Layer 7 of a small transformer language model trained on English Wikipedia (13 layers, counted from 0, width 128). Numbers have three digits each and are written without spaces.
Take only the direct path to the model's output, skipping the later layers: a vector added to the residual stream pushes a token's score in proportion to its dot product with that token's output vector.

Output vectors of the tokens that the questions are about. A number n stands for (n - 500) times 0.0026.
" won": 481556665556476367552412390661485660475350358536631440378758462457402436717590573628538463515628587370547416411612349590434466491500447513657683510377325494566631485562524590581430491447414477405548472385492549620489497603597585570526457656674538497570575577400491585492535297505473369516730461562701633469378479566482593532349474354549598668406202435381608708390483543513397325511397
"oc": 528699410543489616369443417633527438406469395624557558461316503605469587254514479506497538374700667454436518699403411684633631542470631661500722618570370396431474489705562602629589615588544623462398206443585619728506507631342265500532703436409756487467559744566668723452413544420439531444473541507787406474607356482520432471621552593404590596489638562246443565542462561375215369469451
"ominated": 641694583433517356295483399714480555600386257689590610307681580428425522355376416474544589459274537476516304645471380632622624410555247572545577583669324496393465417344642586608420656405669425477585361232614606799481346221684316471457467466463445295456617449487606274507391356359262362333458727453928638676622419391180740574358504505563631440331168665582283566438426612564387436492441
" but": 607500343622516492372543615519489684419457435307532633558506498576448454441419407436584452365425312444291610603467500334662304379574457536652559552566315542447448509550497562521332433505497574444554487497539520387487463589580399551388485494469355479608545812654523573522519477483505427434522541483536546338485335563293602474641476428590584401419450323538566641516503450432400448558415
" major": 454533544589494537468508308643420607479474487542623546361611569446547509305473369447619411493563448566323620510605512549596592474555482511517451484628373337512446498509377543505490525566500519369599474447504601487521531420506543623560524536641593317464626553370470454353442394485444420416475367495452585565350408511474547385444502433540573428422446498554296600423451529431281500393467
" received": 527445639527462456482482298557428738630385459467645444431602431417371454589572562653544413491577547363383513519601359634439587564464624459629581529567294482564492482500574573618480562312400490497640429405469542639410547649515559628575524670542497623571589435512362463515511323347521436434758568344645574486363440648452640614391531375437485657353279334425427596407462558464394388484506
"==\n": 546441479376603705409532483278348695629316485478649515353603441573413559534312715524659390417649704397402608553431394329598656564500348418694451333568459561615614466470493578442325378611326506632466473398592565522390538653468524698477557507645631569278667724703359444453464554611398454327628593407716392421571585652524523550484474390580514376399367530483604596563566515500325646614522
";\n": 596496531669497339466557441454574666503549609512621531500434641309376596556362729348664470396226542480386607593713580413802609476458082540533412556596328466624311480242437424564613648258496661692457563525456671478636898517671601602611545478653623371260586393559598341733492466551302395371316632230814529606676541244505746447582460566712424495539541541537366686578676361606559150454574
"ited": 536607677530483253044387570390585543514494380693607503319633660345562435534554369554615654432652427315268495650641454633757520451606420755534454524286721478356374471400587425666467649536428226655598360466470421713391245491474369539541454697634810596513276322487496286571370240504411540295427656292935698362500243451369431500462380549575522254176237508543197354480331430433483420413709
"c": 535729700444569584462792325506673460486550470690575497482394512436627533352279570598426451223497586619571526518646550493417432516277653476429559554491708559556591498534427460500527489522625257678579336290558588593445250657533420381503692343220349500544373465448493557596513604404553536468497583599678416676554490636633534387785424333582479593424680372373504419529416394458497629576679
"ional": 405638685624562500439388338511618571636466485456718544553709192373330549500368317546446680415461453549504463309548376659590608414395629646677477267504720604332439478538565464434533696472587744268672176723850333417392664482537431531485674522371515496278681658608412571515466266608284180402651265513971555536476441519691659382327340437672679327397488260653096632464753481691716358351448
" FC": 559573486562611250456331387591550656517434427572535530518647469276334405659487397524401762533663570577536453479610487393563600545564326433563295407527515483416655474575541466422688517503680564560465500629634565648469375500459452674457579706564566472507518643595400431385451422439400531476375369711688767614556454518535591425322758162766599508423373430510392764651685509414486570540396
" United": 569644630476699531378506337485497650462528450610528466444680454388397532381660647331441757620408389497379555363500358428516492463594232390423496537546315415491568476514476660477596472383405510578517314470594491575531480491482454681617500575581696415574395460473599609437414525595367566512494447429448701577425293645436581392461636384706454456380481391497529538591432495493558450558344
" history": 487579387456410471433304447556541725468645391429727569396711556485178610551484610491606429265588635610435511379551560497682487474403489509661348276343380342640543479537370416523346369586474697629572403425589617564477613295597556631363547734570444474412564636672568473694388443500319213461531436486478391533497398518488448272380560527444475325289538378376521818585412416319385500519500
" ==\n\n": 408438551539557441414508394305453758515374506476657456529603578654343781504479847609745405349530504379431508633593236470554704644455446471660422397421368399613542466440519719600328620531205395567555444533543693424400645458568560560452550446752510548489656703672318178438399577394344253286626466489739544409612518536539567492638454320564602367268440376496562374507354453570411550378512
"inal": 488342802744493500504355586428293500391423544280557687533651592546409593334313637208549263253355504528442351518573431542893528340768592504600500332294411364444452474485675381695378770574543511400674441438265642768429830474471611479471352693584534492327518674402435595592360397551447607413441617548872298476353368614406555540367407462678805217438485477166344581370555739542513500454365
" a": 620586435444373337527533552638602540420535365415547366505508374433589465296549367604569459357497436505560560531532549444592403584527621495558588426509676608536533529522460617739621392525483440554649460437382334457512510359651565446532598489467493450378526485581328552432578466405534583417596532456356450452476662442456567430576375467535375593397445442545481426425587481473368500412341
"stein": 792612549619477381472422291833674686602189476439635452463328370281370463631434505434429538458458174527445345337544172486647570420635582520725278619338281132513478497446604647437297500315790604673361142660599467731269228355687387429664693384671533413377439886538285646316395419585425457457458708361962660813509605402522612209633504495535419599256483563375344341601609408355552340757238
"'s": 512587324473554437537577548667421550620675588332653453509513305372401559636532306206378223593358567481320461571512513487489369532440424436760615448384500537682421518410392369471384615328438471365466512651402425385481337545456601377569464469537372406650428634507466474485559523424533473749708593393608457566475346720422437656267497462464500459444449518354640333597606554407446497666423
" served": 574507425597406530461493355654646704468441602515661541349683530359398389591487563463474613384686568392427438325578382422480575491442430446681654493466305464636387471381627642603438398452395500682607391421428566490400670567528598714536532537514586585446602547405245418359487229486387541393701470304653478689387471528515578596516674409458490667486220523452415672367542503511406460461279
" and": 511451229339550645500469632477448525258604557285494404417379465616553531577551413553548355412437459528260662466528440465627381405335494569709660667545579637607411542479333601577303353508388528437530476552555421312423508460503539464434636439414316633555426536446530497503555593443572592524559459430417564333541413585389553603596409523494491510546473471661711531453583439539435460627493
"ard": 493663536699309360311584356519718418698510587589650520547622429291304480668391721531561559534508469456515619338556404431660529366585800424496318441419457465701410494476523430644360492289436408341483225586294371533354679183394523395661442333394510482396624683187430720443463562606483627512784670512788496608479485386509378278590434504380391551265366638341432512625636466534389429388597
" Location": 427784638628455339508442435584640757659583344500529538343634644435179465406654472489766549516276642508197619517538466472512452526491250441285353562345345392341631449504496497653446560679427718464591445410511666551481545553538552431565489459518574622113599447560419152413380196555368573258576750659816597683453337379588587634465470384466448540401425650362283542574556500544636619507282
" Result": 345469579626418245413539305538541687494495293461527408523638601475493689678550569704644577634640440529467653540714319493728612557441244549493450367400450527331482376618576519681464565334597561686779491500290611569493486617572584496513311473671380363529443487622492354408353382552439375178628643554645518592607493470575631564389518212447458370516429429489299652718447787508466399538558
";\n\n": 489483596567574253366517449571537686531549627589595571613488535309320507505408568430515457426294417619484589540683572508727616480491053471651390537781319387643312466265487483632564644362681561631571597533478721657663663478674492699657616457694722562273622500441564301689476500522235290345358581256804520641618419271383828355557536627563618505509597549541480619597694448694504091511633
" votes": 352613462654610326581572340814548707187137349706633586359548418416366578631414529586525430592496520434390548449507488665462609427899317461607303424404329378546576471482781400535469545548582441776753514417525294682545619650409378516552283629634590620390609716492570476222421276668435264533613403397656701515382504616632432262480562436700606342361507420496486457360549565308208538434473
"-": 521447369376470700560538480452433448609615498521515525468351352559581505433565503535588271334563652608522558581354622475503453532443582655595732698437494549535244527487406455437478529362597575608452569514467416442413465682564609509524581532557442521572420424357509635414481543463467477684639566483506555420640373661649365545472449490479442595524523543766480479585492525572656602500609
"ity": 347522793635302375546396517599516576309331569570664466423562623336597383584365415589325432455567234480138683676611696566657244496412470522410627648426686202389476509712319479440408597339373525743643461341471360267488464569471429496221470228532444582573518551693564577551358283598224519474517434449715622633729561504485425219475424617378504179318410324290589270543562653362437504733527
".\n\n": 624414475571573395533577473545425505414619582396613459503313584481267534540565611524513328351473518342468604438368594359599409598467345462680516582740638494435433503476527473588321500467568419533483589613518371465439542601421577437543675466428335494506468572321560420644535415492548257524444582355513506300622414528317600404523387570468458615635489545590595628511649423448476387613600
" England": 589442796507508347364539401516568713450598314351558412412618529374506428475517669519506564559484353653583507354416374506592555464667442767709409375361497465512456492576588492612666417463486500616507424399564618355450575513448399697532598555559698310445405514557545591541347471620374525326475520384614552470377445547566678318408464270639576378536621565615563576606482430392450510540321

Output weights of attention head 0. The head adds the sum of these rows, row i times number i of z. A number n stands for (n - 500) times 0.0054.
o0: 499416511421585376534415338581471470380519448564618512451502504523597646495483641595365575364538576470449509271425525450355469560528236450373585393470378379627517658564476535598726469532558551526467317479670586510555534651519514619626615461505666601584621465366467353519474568563477490411332542516789579494510597556595555451382506461467402620606743535595528418507611538471566434577494
o1: 663503450486554610268459611653539530563636498155543538448779484397471644303385533481606468516661442488504339260405543666744328691417562419471547511619446570499518636494467725494800434615584521365395506414583567418437429378389344422484593517495433592467427596378523419570528390461527509349653437577026556610527324498470668478421331487569371371439547452584467527806510605467503443560548
o2: 532660712443484380420558513623603510584790649463296314413456336565407495414566375528627484268318469727516649491567302505554293342408493305499733612579524676670429795390516604697597468539459581428607756498625258692488440562543415418506546254429418521481577615522369530465538903428518595481584555557156408708645448498344324418334467598517345543489351411195502477689373618417350685517478
o3: 437352602447348541643450344508327576479522454191787405442760559491599669362470434662397535332662554591465421450415405453486345537505375426584560421556566500505468624504564465461245555518451665492677476403540403481569695504563504417586723509630423355408614698580560442552618532474464452393434541478576342660414603396455227529554260427412286464614741457457603416713611573458363484481498
o4: 430463501626551413500360511193697602284635621363616392395478268591565557572759473684531518540474479495578574401508376511514459628409566746355285551472700557437674500481538369437529767609904584540523510646538582450639573732372511608617650340481721449527559522477589593533616198503367668487234465579276496381408594493541538358663550378498630760316674480416605342411405589632612433508524
o5: 520505607445562546547570380506585551510685388529679414538585348666443649210552529674494421341468454475350574625315286640383607390345523490451472392607562492783446537516344636508436590309348504415613654297533427562478505568372410524415451503583688531360630553633641428577746279485400440561681713572309418414522661574620606545710633713496549526418627510305537383762606640335595507508319
o6: 459459458673343390624439300276403620731541552567821507377491622469374559466541321305412493585324342451418366472677490384738484529437636529528475553576674647576460608632433583423490467502708626510448602584521468359523534596618392546431643429377462448382640502622425484547611643462568375292457643472537440512551413394527530370512460734311525549624495489572745406423433499657439345565804
o7: 510523413624659454649304465685579476404657604569264519339519412467635592610405489577370428593542397425576385494371405491522422494388525436440414615447361483428346415252627579479549619321323527537266386660530580503504404424616449496401527528501558436485469643605359374419553603590430683493652571479539475486447500514438504350573553454347544397448520675488543393573519578444560477365413
o8: 404431704578517566474407243550455537588517467385577476474546513506480381618428514211526376522556539219416664478263453496410487618494610425501652303456408485601451421489455464494299377511354513532363424426611368484341587525343524580491386551536454661670360480294630622451403402421230548460488682454614423386476304528613348396434492492721588372508542346608434505595593677534430425344531
o9: 510639559323589261520482549455579473523521445590449518325511497546511389492594402592528430594473541390466578736387621676488680508596562471617541509710375620587537087439460654502470590478466466546592446374589705591498506329431488606535655536497358472481654363466227495462307592606323623568450487578589418400591616492567570395505389673314448631423375637462505481553562557471390465443442
o10: 498408473327610687577609455417474512113409244408145508196544573514596555451480736406516439540480488462633570357444573500471644507530583509540633552459432292522603590564339473665517585493551401571366470424265697617396595462318589472473659559531476521613529316460481571618556464465363503634682703630365461547783653549463525527637551522494676518412339321472256558501548459312274406281589
o11: 646549504429381341427734425441408492508556445251605585613355499601460764344538311317525476465519532567650522534444257599348316696556566552558366435488505382430516613552563444374341414587542475320762533466412418478751401547539567501532372439447584521525401628611452487504488696324699406342307512463443426471430563397427474306605363747444495378559489339546404616310424631515493290661397
o12: 479427534350745532523571627366418492526675437506352566438529516615428715630442520397671435430258667438673402480741452433512522622401545246582398470542627549476473874446417514672431549444356436417391487521502514530531499533517606712393545486559538466488304495574657437648518497565566642489728377474312344407643704556558399620517448438370605610612518537640558525449526332418360404601374
o13: 602581417445260540505611564537519513687562522505428455521544526461409505497491425522509326525399451235413532355443587519508582456371522318511469561660414606622571398408317614396466602510476508736673476485634745398503462389544546473465546439611548360526505345495561371407389704356438487458731524340296637579472384715275729412515639446360414494431415472513387454492605565428181487373428
o14: 572453525445366741483484577350712754534343556604658445332518461576667463508545433666400623615473582642657347362419490576385446343495526446561666428411546290510517628561346448351444373543326447463469623568415557387525493476597446644750517415484584566336387343483476520527536477533382671676602356343165518622402386650460358238587388565537317736461590622269533585397666631411455514526400
o15: 405555516529443504426341509421619343418599567569345329390562394486378387669543394497315434521575433668465446391431589458470249411375553479441611494327518320409466333563437548685434399570522464705413671575652745554503528416500429450562559382402502467611664516486580675468265569458489695541512565333529448411494344485546559354699534476510430555601464420450645396230576415707590567342548
o16: 466494476500487652633463389417447475743424456605769601450522413537576350592493546531434475757496581525643494537505262380509440554441347662556692497478339579572546310417449477549421393285373468537380619381532358389664612535453772569747358407492268532462365502496446469438610611468309460610710571451632311373425668648749351577520518519593547442524560470499360523593614515475322582397524
o17: 321547658505662380441595367560591420814487651228563600469582515508685645491516564336402505487607574679554695370685566723441614573428478469330554516430580502522563623359347669472216401491583540347548431412557563567410434456450583658458451408480410683447448464542567558485553276329477419597362651428469533491492127340406658496688442625653544548525486380550470392533599412464415387436604
o18: 462659501482550662483621528460514790627376532517522572432261580681474337435321376565417509476436561304540578656487406582430656413465624264660340473661509238541495523594511324554681336705592614454552575325427432383476507605389669430532335488679679523656668568407593293326438628398096593420525419498632522540426693388642754720486461523596550568599569357566430638626389366505470520540558
o19: 569560340465472569482404551349600454560321635542399555658435477393589422491621432518550567303349469526546570336747458603631358412476654506554382403397552685361633596512437581264578415650412603471570531612591542520487567552482331409465291505552636273387557399569302444419533510521431570208630415428493420337546689758638460669644468371524416547473747458273504297458460515475386396464516
o20: 418483492498365465391559546493644546630435538566252583434356594535613243529416432493482457540484701438510587580480668579539423486491461479479441404359466564442612450536527538655367408383323484410405731180473581548468535394678701714493293441672515362489459408465603434474383539266341500325618594571443500284445617461587513599302469321649424590536568641566684474466482403480572735478534
o21: 536500351432454554491268534454399411384670412468594599521653754524539405634439424545543570353443625522451564433574560296479644635511436400457388504456471384500692419411329437679695652669492573544483548583386400668608583423456437770492534600511390377550383404543361555572515598790284521537461655485492484250577466469577470567520536544712659641493524609328447590519581437638424532351450
o22: 510244537462604261547505544606559443366360228623638393361622500332558288444636376501611386451362321611460468548325644593320663726555321393823594431354729401510772546586594412447459389684479356420472348753704570345487653480579492595391366607534645447612526585416626404416364410593330511512398458443618562533499514444446656320484359515503497638451437486582457489507499522486801791396531
o23: 532508512464451402497726271430400442475519593519658217652693378648643533567547420501442551473340525860662564605572530541484620592455473729586531438597475759490425396613632517325347555691371277543632412434441475580376503547594531517511493422589720562341589576557634371494695390429399543462340548601575411633347391367717651602411439469470362398577564567382445383523562465739475523455495
o24: 351364432412463601544619502387432496627409403362598434389591314481644642508470574529689454558531393609366504555517453287393449632514599686488416596457457442477618559331484430426532649543556603455519606649387384591655591598486606661559704542326599555663343446387455482453537290446494298524470441433350525646457488628581496565629635509636591706501430495635371394635683421632594679638427
o25: 500574568608448707466386383557437655576554646286587619550420608486284571385452560394451641702387512489557485431678542639528398454468280673542474495587472518547396933515602492375404446453601378516435430442438449534746298452326575460660527409436413351412354633564419648530320484645445550600472578589481490580558528566505551374492362484445470568351622578257584653433426535471604281513649
o26: 346437355437406591481735460507676521350396475554204519655522454481650690368628366404674324567347360531618451817469493481367330609326484425565503527451413454467508335379281649429333397359691416646329560442516477371481603407374565436204663441344416521582554526535548538451439493509139457533470569657559466471337529365442493717558448527564571590645519515682355605614361460502564515559452
o27: 638474541594487434724580434642682550491645328581481513366466581548508764423506305564456251561594442559485498499432659616537638358721414492726584427488471490585314513588591669566454520462552635613652480542517538636606344470210405665585507421444513513545554575544616593449464647337370466510438539541616600506511337438665435565400545575544554562506590417399410594563566622454485315664654
o28: 575587331471490444347436480491498794571476676309564408598556571422459512727594361507366651430345552373427406402586307564317703548468451524385698389500487605430459538581561546504497815527538332684475521431554375487458515491561512445347656595424578538503457523573435478522508563690588429527467583563428342354375482442425569523602612558589615500701561413499541433507487462537484458517561
o29: 404468573552447390391558381513724499464373538314484424583470639484537532613391560194585405414473436406518299601553318340699366614716590454535602447313553709496656469516583360689462448375613467510610686485588399676533489456520479632436304589416494426511492415438675527647600723338558332535509448698366609804376489372548552653305505542530641562360628426634474444559541522502370399365385
o30: 408558649648530688529320527337385451485509640466342665539545637359323336422532610502451360394411539506473440393464457433569444576394643322562440459550447457551489355394549639547394322516557712561367376387542589337498513463574343499544467580463494490439744670553322476485524324525298598497409356417712615505477485515410462866553562526643455654596386496457531482626744503555450480485504
o31: 492564383495650670476416620589544594398476728607420576724526535582515626520352581436390615440551428547520423526605322427473422567733489267594425500566641626605662337674345664400477505591357312520593361611673518629467340602517426483330534538299183417516411470596242493640574699385430662366570679584395613497359678571348662517470759492389713534523647550527586441580638517521638637506705
o32: 507469730476480361540539592582320626524534389473405380559791484611368405475378413776541511611568665405512313775451459281794367459466473422503463690581601691562494684352477426569451520546634541516376339658423322670322338677492476580584477566525454463626548460493628475585513459412497394500566651508373702596592420377462529563520470388504714542475425511385583423554441717546550648533474
o33: 680530490398547513642357399605373668553463295509502467382624414387457506544486582700462450680617666449469515346409435511321330619287420309422530491459522575584357485459524629622538508679690511702454521412547299434488281566464486384542495572431406636461688415479579487543529403505774354498450651324746646490584293451285655391419582548411606621518381556260476460530367533528500556661496
o34: 306481536726402676519387677480418512419300450617652412522404638347428737438501483515618568545289659361490373425590470298435484396623516533680613459426648572381496406564512569497458561374395467313567360742503400568502414350383353536293550422428453525469353535601648614576427393390268474552495576620643765409505692494596494534466464612661582531511572415499671596649367567468629481559602
o35: 590600568565575477707441513561479477538702354641615355695395383520506704414443492493606325655501352606398300329735528443514455600536472622547433437404406510429755834438515377448533458270349630549572528594481536330736616583609537529451366527391309420285447617336592527494431469535504576610475478411187541367313461492505414520488406564484448408320436525488702310506702525605576611486646
o36: 299381499597680495280489409516421525472299376506640376678518576476615707443534569444445324529567709492318422591626576484461473360591661460621553506673371572451670834591561507484583549631372448568564635548712385446531610435478345609425390501633321510560396362507600283661605514239637438457560405411589608473426500438522253440460408374488417464526578366587681516488500598547618385482675
o37: 421566355337410326536310419571721445387370506574680454365445449550582388405389437492377427651775256378477382684397344504320418584504352678522491328404638418364619489517334545603571387254556315596304540536694449523374497526589548670467606606646552626502579377658581688397560317300417729307460566596553607589565487570378700459395514441409456468362653531571480458711702581434540295498764
o38: 541561466532489424472499413473338377374418420569536486566527398407519745450544582538580499630593499478582414445507428346391580540284468442619556524402530406336571308472546511445191307685533546642468206410703495635331494581377578465509500689511342435493582593341616604574445537499372691373617595565662324415435367558368353680417485461425525514488323531561365566319735635540604493377471
o39: 304572596550505484457617550423621601636498492521502414420341376508557532324611437495627443477564482678587545582457560477544424611368544410327474548597492695374446563461466556618537767436462678545717442479430414545443389514378490307729600504541417513515284550429532513561442537383260731554526467527509597243460484445462665523510569476462517608488550351463323530499473548493472463439462
o40: 351472650370372451417599345613550308470515673594258519407426488629462433509474592504466516596268587668496368654462552534689501432555459423623445607718445599502420736433374505531602513467497653674631617563589474622498461590407469508563595560554502368490472645508400540616464775604384664727469526343504526449484601613524390544420565519613661610510498654460501653362618353551590372425410
o41: 338523384322591630549361715253388619500365612576310524615512548542657417509413451596295553574416614267663470476637463633653505499504423506421492433601569649417608122509315580392486455342401533582288652383640510505488433578574378425445629423523426531541583359654412447467432472626429384544509375572439348701519607617511469738481423474590401405531552475546827535432332508456621357455450
o42: 595265589552403673551612555405586526459451594435742461521527380593587404605536543579520377683425442452664498655306434381447345669489632378453524498477487617470424390545658450514448469438530485561306423566692507505537497481549473573534492461594497612512336516546377589671449543397398301425279709413714451344514628545395447519326562523529658439528566366523629434542647594526544360438537
o43: 591489605589658549425539708359256461836414641593634494540453670627496577712518531487490408508493627475590409415375440620607514591417484488429450539561649461624577417445364430361474601576425508574353502554538604437545537577597256518430422406494410507716374517526513307529366429531557490435629645317609500674441427574426554448805540614360606523528663123525441644381493345493379441518396
o44: 430463556489477440348664473526558461717603490524479516460575524651554318715678440466373490583470455393618579469442268444629687419334726530479498601645566644626382478354558544526576623463535576568385427588564318635499374501615591502585582499500337493525560403530652456640546437435463622564503389480539565608451661505495509648623422478577553584491633580747483440327374452595472256634582
o45: 458531525276369551561459702629443501352435604548573701590419544310312468423358626476504497308320491292555419514399468278626345448677599687538517482752670352489579586559494470534469295462385477549348621503460581281418751240404535449504439473474416424460490468533350331362595432510370495662353378512259419525546457536356172635471449486395372551475442664272525521529558372555399411439609
o46: 449377539605376612501457449369474279574392423459673509576510536534305375606463524564422440454482609558524506597531500345466371615686346482455705389592490389751426563398318462712427540432547630408732591512427516600566267564473539619536548581488478490484350615313403480271458671487600336379513496535551567397490434556631407537433272627410520525573450676519607579554530440513391508589593
o47: 433408503441545333497570532620678498645577631605395372545588422574455690341626747563499658447514460489544482249550665526461513526436484591684485497425553420490473607597444544473657366587640513696546558530612339480370494418613516609534421559646520553467466669391645440662424420556537551443547576595454644421608491505450462331501421396432641504515585526730462581548375506371659631270637
o48: 575511375551509494505679340591447613375386251445436472792439387648507493259589349378389444390479272482284448595348585482595545449600562567648620496478456342575531609342456416475537436499546577491539448544423295459421428481590577377409355413408537512460393625652578559299460585478547656418338454288204658578508452492341605391417577399377321498264414533616485425563740487465389591497501
o49: 410296617383748383624588550515535773532567391431465550487727338587493666424635582644373755536499578613570493375556562525568598706233463647543591528404497646437396345634557542557547467439610411492398436510577659420592443571345466553503587730553280687565545370403612404614659406399520469595455378533546569276524377604496550448379553452419659437666395376670519710507575440527639446431286
o50: 662466439531471684742474526604510490611503606436354587588646650489553212580549439436498855161554574572611330394406483534404659421705708491542461502388582271595467520504645389366319464524408432301766508479394647454589464517423489416500503681503363382678599661531469429546676476719447499585760393646192391547614476503319295714627265603425456457659505590434392487407655692867492509473605
o51: 553600643620405444307518522456609426585684416694746661476585497576416511469649463690649407496594685470517552501435553545513506350786424416514462348265598369443462489543500485649456278436376471321457560352514615625567460512577493470486573370553681527598407495672414583633461465468438379396404468481421430370609486436685515540512417479535449442427316428195587537597632546478470345313474
o52: 503430541358563574532609546673601493666466494593346571424748430509541402562588326742671637499411506536508348331599580436490416582478299621449549561500459540349494544524647605531565435363514530662426503388448409434456507513648575388608384566572354817460516392408687565471422621486771374572470412477455463281420505353491620571409630503532649413653457489430569626321450562611420532411597
o53: 630562338521386569692492544547425339312581316224487416486440706551486389358554454445517412508449460733565548595374462483384313384560377548432384492473560452590394423566576434594557644633464396613614374387447431410442491552483380419321404352429528483587498667506598517485518550392418528646757346594546578410615252576689508650377486463475523395642541488455617561507415479515565605775498
o54: 742580402796407520609518331478470538545473473537568476259498500428455299594537600557558301535462453402606818478443439507459562621391660589635504691342312616808400423590302501470579590481583524404502616426542304419436537563430424592627538516529463682420440687297452506415423509472317568398573635532514397502786432326619495356498558465346464512494372586437477391381404583573565457482582
o55: 572583461582501496346714537562416333424504631398335624659498379309495626443487553566406607553362509477525435571581461403561534595576571586450362374510707477508232538683639742434824496528383444448588488621549544617444488620463412287615525610497523546446553513598361543583537468426613372560387515481545740534404498546510623645561408500625328505560528398493676550597490519392492387505662
o56: 576455697636489605345421645510596470358691491344607289566340571783470670591534475556462666605545450534373585342518693414481449356592486400464682424381486537380637471356430615371315422445370558284423643411413546307632571456585589418569485334449422613432445334613826446599585476400583605344519550433635348360426286567533474586424430502428546401542570493489711559289523328476544440538729
o57: 322550628462586648632571543620309721269321386548405613458399450445447552599577551383431258460684526329551421646671297614637577659430448439420432414451543497292446570395318490499574629625538640425560409491444359645613792401587502627370452477585677497548406402432468472588613420467483556615322403397553453633382525437616254281401347361365538594389352473344285478541643472354440346255453
o58: 417563397353440736405496606565634491553435477480212501456530550438525391498537507629407775583314518669588569455588497492398509440599721628436586488577504572539519205667446461460610505583489457473575518668535490497455473441562462450462547549367360508517407417362430495407450532389344669536443484440446638396487775354397554468672541538635551385556526583402564495443722432617660789414593
o59: 508696578564514627405474533542716572556299397409556679585337551445275532597314531456659573356332517533501447576393317458546441430541357289682484653546533255500517497393566640772319557500389646342623459560433312402496524480267413244504377465337318519750590570584451468500551591536464538278584428480684365342285538369448536290796365342547598574633438609658475470452573407423448664495404
o60: 632447456543527482435399350526604656617403572529294375307504669374522424259396359543701465577407284413756501558321528554485405355588651709524471446345367396498623270702614584529539486386591551427473367469421276684650335629495365610499473445543340321451580524315433367504541393559367495410425515411771360674493595335449415371591507767663621407382461448360516442392471448448539301509616
o61: 404483493514359414504590493562371903761564573425628482722428753614428488474485548568589418585375382522294537493671404477494552321505580599526541633521546384572458554500462563478409675242482479590497403700406593495554666494519613530630437527342639595619589605457589491565459540678238492448560643457496404313521685621663451600710583460501673644470234552718319333522585525449427696380506
o62: 317354494639679418459514430367406480482600636384536445436294392604461611280642620531442365471345642499470668522667388503557713467495759487497351598392441413449582625344643535490411526563360396581546699477374354477586439506554470555584445383626596546594364638568622334613349566518694472691449533739516492533503396596471439559562578533437365494596497541553495542551500555599574507566574
o63: 491531403479283428533429360392411509384522369659790664482487383576403455595685401846467417610454739458594615489510463418576777636355432495563345802490586421478430289448611514255528569525421648699658444597448548424378625450607551263779524405567530526499313621543503622574318274579494592626424820542622606426559420497502581581661470424461535391460419620326605470326546738578600441521824

Each question shows a token from some text and the vector z that the head gathered there. A number n stands for (n - 500) times 0.0027.

"2": 576540595571486537518469590511520523493403556492525579486353519502524505478485513524402553451379522563434563482543555551497416540383482575564441470522430594576537492486497556393389481493486559
Pushed up most: " won"

"8": 567624636547454526503464604544509481506480515539578668469344538511478521429456436444401548442418512558380564421561567505474467485462470627576442503514374615604580476481473529407405503518462516
Which two tokens does it push up most, strongest first? " history", " won"

"21": 581534606641474548460494578535695482591456495462497566606441561539422583452474538499379607471454507523462476527399562517519459547334494600574441445593534596498470492454654593433500448544469644
Pushed up most: "inal"

" status": 580593544517508568567469541528451450582501566496514579550410506451543525508446435503472449448390528590392579495522557556418468501497586574530477478572420501541498621477477581384433387536444548
Which two tokens does it push up most, strongest first? " received", " won"

")": 517489584532478617611438641474445505555501635557546580522375454457618546578369389495458530422540528584381514537535415462436449458591418466643389607480370557519679526540553472366545416594455485
Which two tokens does it push up most, strongest first? "'s", "ity"

"4": 547640600529348491474492592659479492380535506538578647614378582518535515478431425438381576444449521645365600326554485561407433458491527590536439527467413452578601537557295541481331458556418586
Pushed up most: "ominated"

" ": 512541598597467535497505611500542493487387543506510602541343510526488490436501524529408582435383506570476544493526576532454435555370513576544418457553490550542561467511529558432390512493462583
Pushed up most: " won"

" (": 731377681630554647593285767401498445436289759823668376382098497263853442337472521543275777212449535762558639496580665307660412597426471521756428574416298517724721623528319670417652574368530595
Pushed up most: " votes"

" He": 682529655464505460558504611555644647583609401571506652424381514484494532592449521473394502439370482483472568490484507617779512448500393437522554357585417518603479597319650452483366372572590571
Pushed up most: "-"

"at": 535621564515580557537472497463488439450536467481417569484483472497549563531416491455505545524422644571499417514577486595412584482496582540420569440568422522506464472503505593467428439499455613
Pushed up most: "ited"

"af": 614516601551520548482489479549595522574503503532511611522473548481463561446509513477428520454472543489453480527506508552490475528450506490502481457555411549503486483472568508429451404527465642
Pushed up most: " Result"

" station": 590473640597571577531484542554579465636528550531450629540446513473470585468416511447460506459535520540370469502472526562514407495451554486496404537581437511526559489490557431445500361523459597
Which two tokens does it push up most, strongest first? " and", "c"

" |": 571478526571502657669419680434412489562431765578515444571251362438660545671315206516467557344566587646368507534549334483408441463664340339763372673452313526565688547610519493396612421666417552
Which of these tokens does it push down most? "ominated"

"s": 594658654499510557567435564676484530576565476604452680546428598534499527535460471484387578335525507494402570511410520679539471365610550509525559518533327516361509625559420618392435297552399559
Pushed up most: ";\n\n"

"),": 520580608487524582552452557636476442569602444525532646432424589499483598476435468445417433475416535604430479490477535585502482421502487529616491522532358590587531563471543504377451377524440578
Which two tokens does it push up most, strongest first? " Location", " received"

"g": 523557578542537512549501488546527533572523506597493596425427561555444500545491504387453434476446579524459540505433484541492530525529522492484591466558486536527437539503543502447325452527484569
Pushed up most: "-"

" Original": 590522840706313452322661448810740249570609657626514501534369482483672440705471448576365321443764666456453494590469420522450710363589410501412656532461314445533420801383682662539468539618408655
Pushed up most: "ity"

"eration": 499580610480519608539474596616490441571597420486520642391384605485472572488452506420430438501362557598438494504494561563491512416481455553605516489515363612609499554445536534374421369534467580
Which of these tokens does it push down most? "stein"

" R": 558580581496593529545496564577574556534592384532488573420420554514486511521466512465420481493376576504462508542465444613586541436483475515552541427522413546566473542445563501435379410516510594
Which of these tokens does it push down most? "stein"

" prom": 578663540416525583570486555482498482517588553527545608493437498439495552531433425489438464486397557577459568468546561529450439486586531470548515528580452568525464611563535517384438410522473495
Which two tokens does it push up most, strongest first? " received", " won"

" Park": 510540588492549580549484523607482448602570465571506635421451585488483588502436461420427430470433550574401514471467484586514462433480506482549524525510368561571510539483544473382421371510454567
Which of these tokens does it push down most? "stein"

"34": 544554624534449569501533620632533459540506493495486673603423620501568517443396574422366537444424464571439503482519515585442402498429520611511405553487330514441555508474462534388431405544452536
Pushed up most: " Location"

"33": 588474600561500647583391624446475485518428646642549515465321456409650492485427425504391580336539534618440539510528492389538457501516422466644425588464399518545673568533446465421542448487465505
Which of these tokens does it push down most? ";\n"

" in": 537583544343479394635402531532547501549589462617532724484411555443444547589474483481453430548400575492564503528409560553559391539678448534592492537535407614495513614599577382404580322605526525
Which of these tokens does it push down most? " votes"

"|": 574522616506559585586487471563493444649506566538473608444505494481511575536441414444423410454561495498362510402492489497505457478526487534515443583510406496450559539523518390431427290520418494
Pushed up most: " and"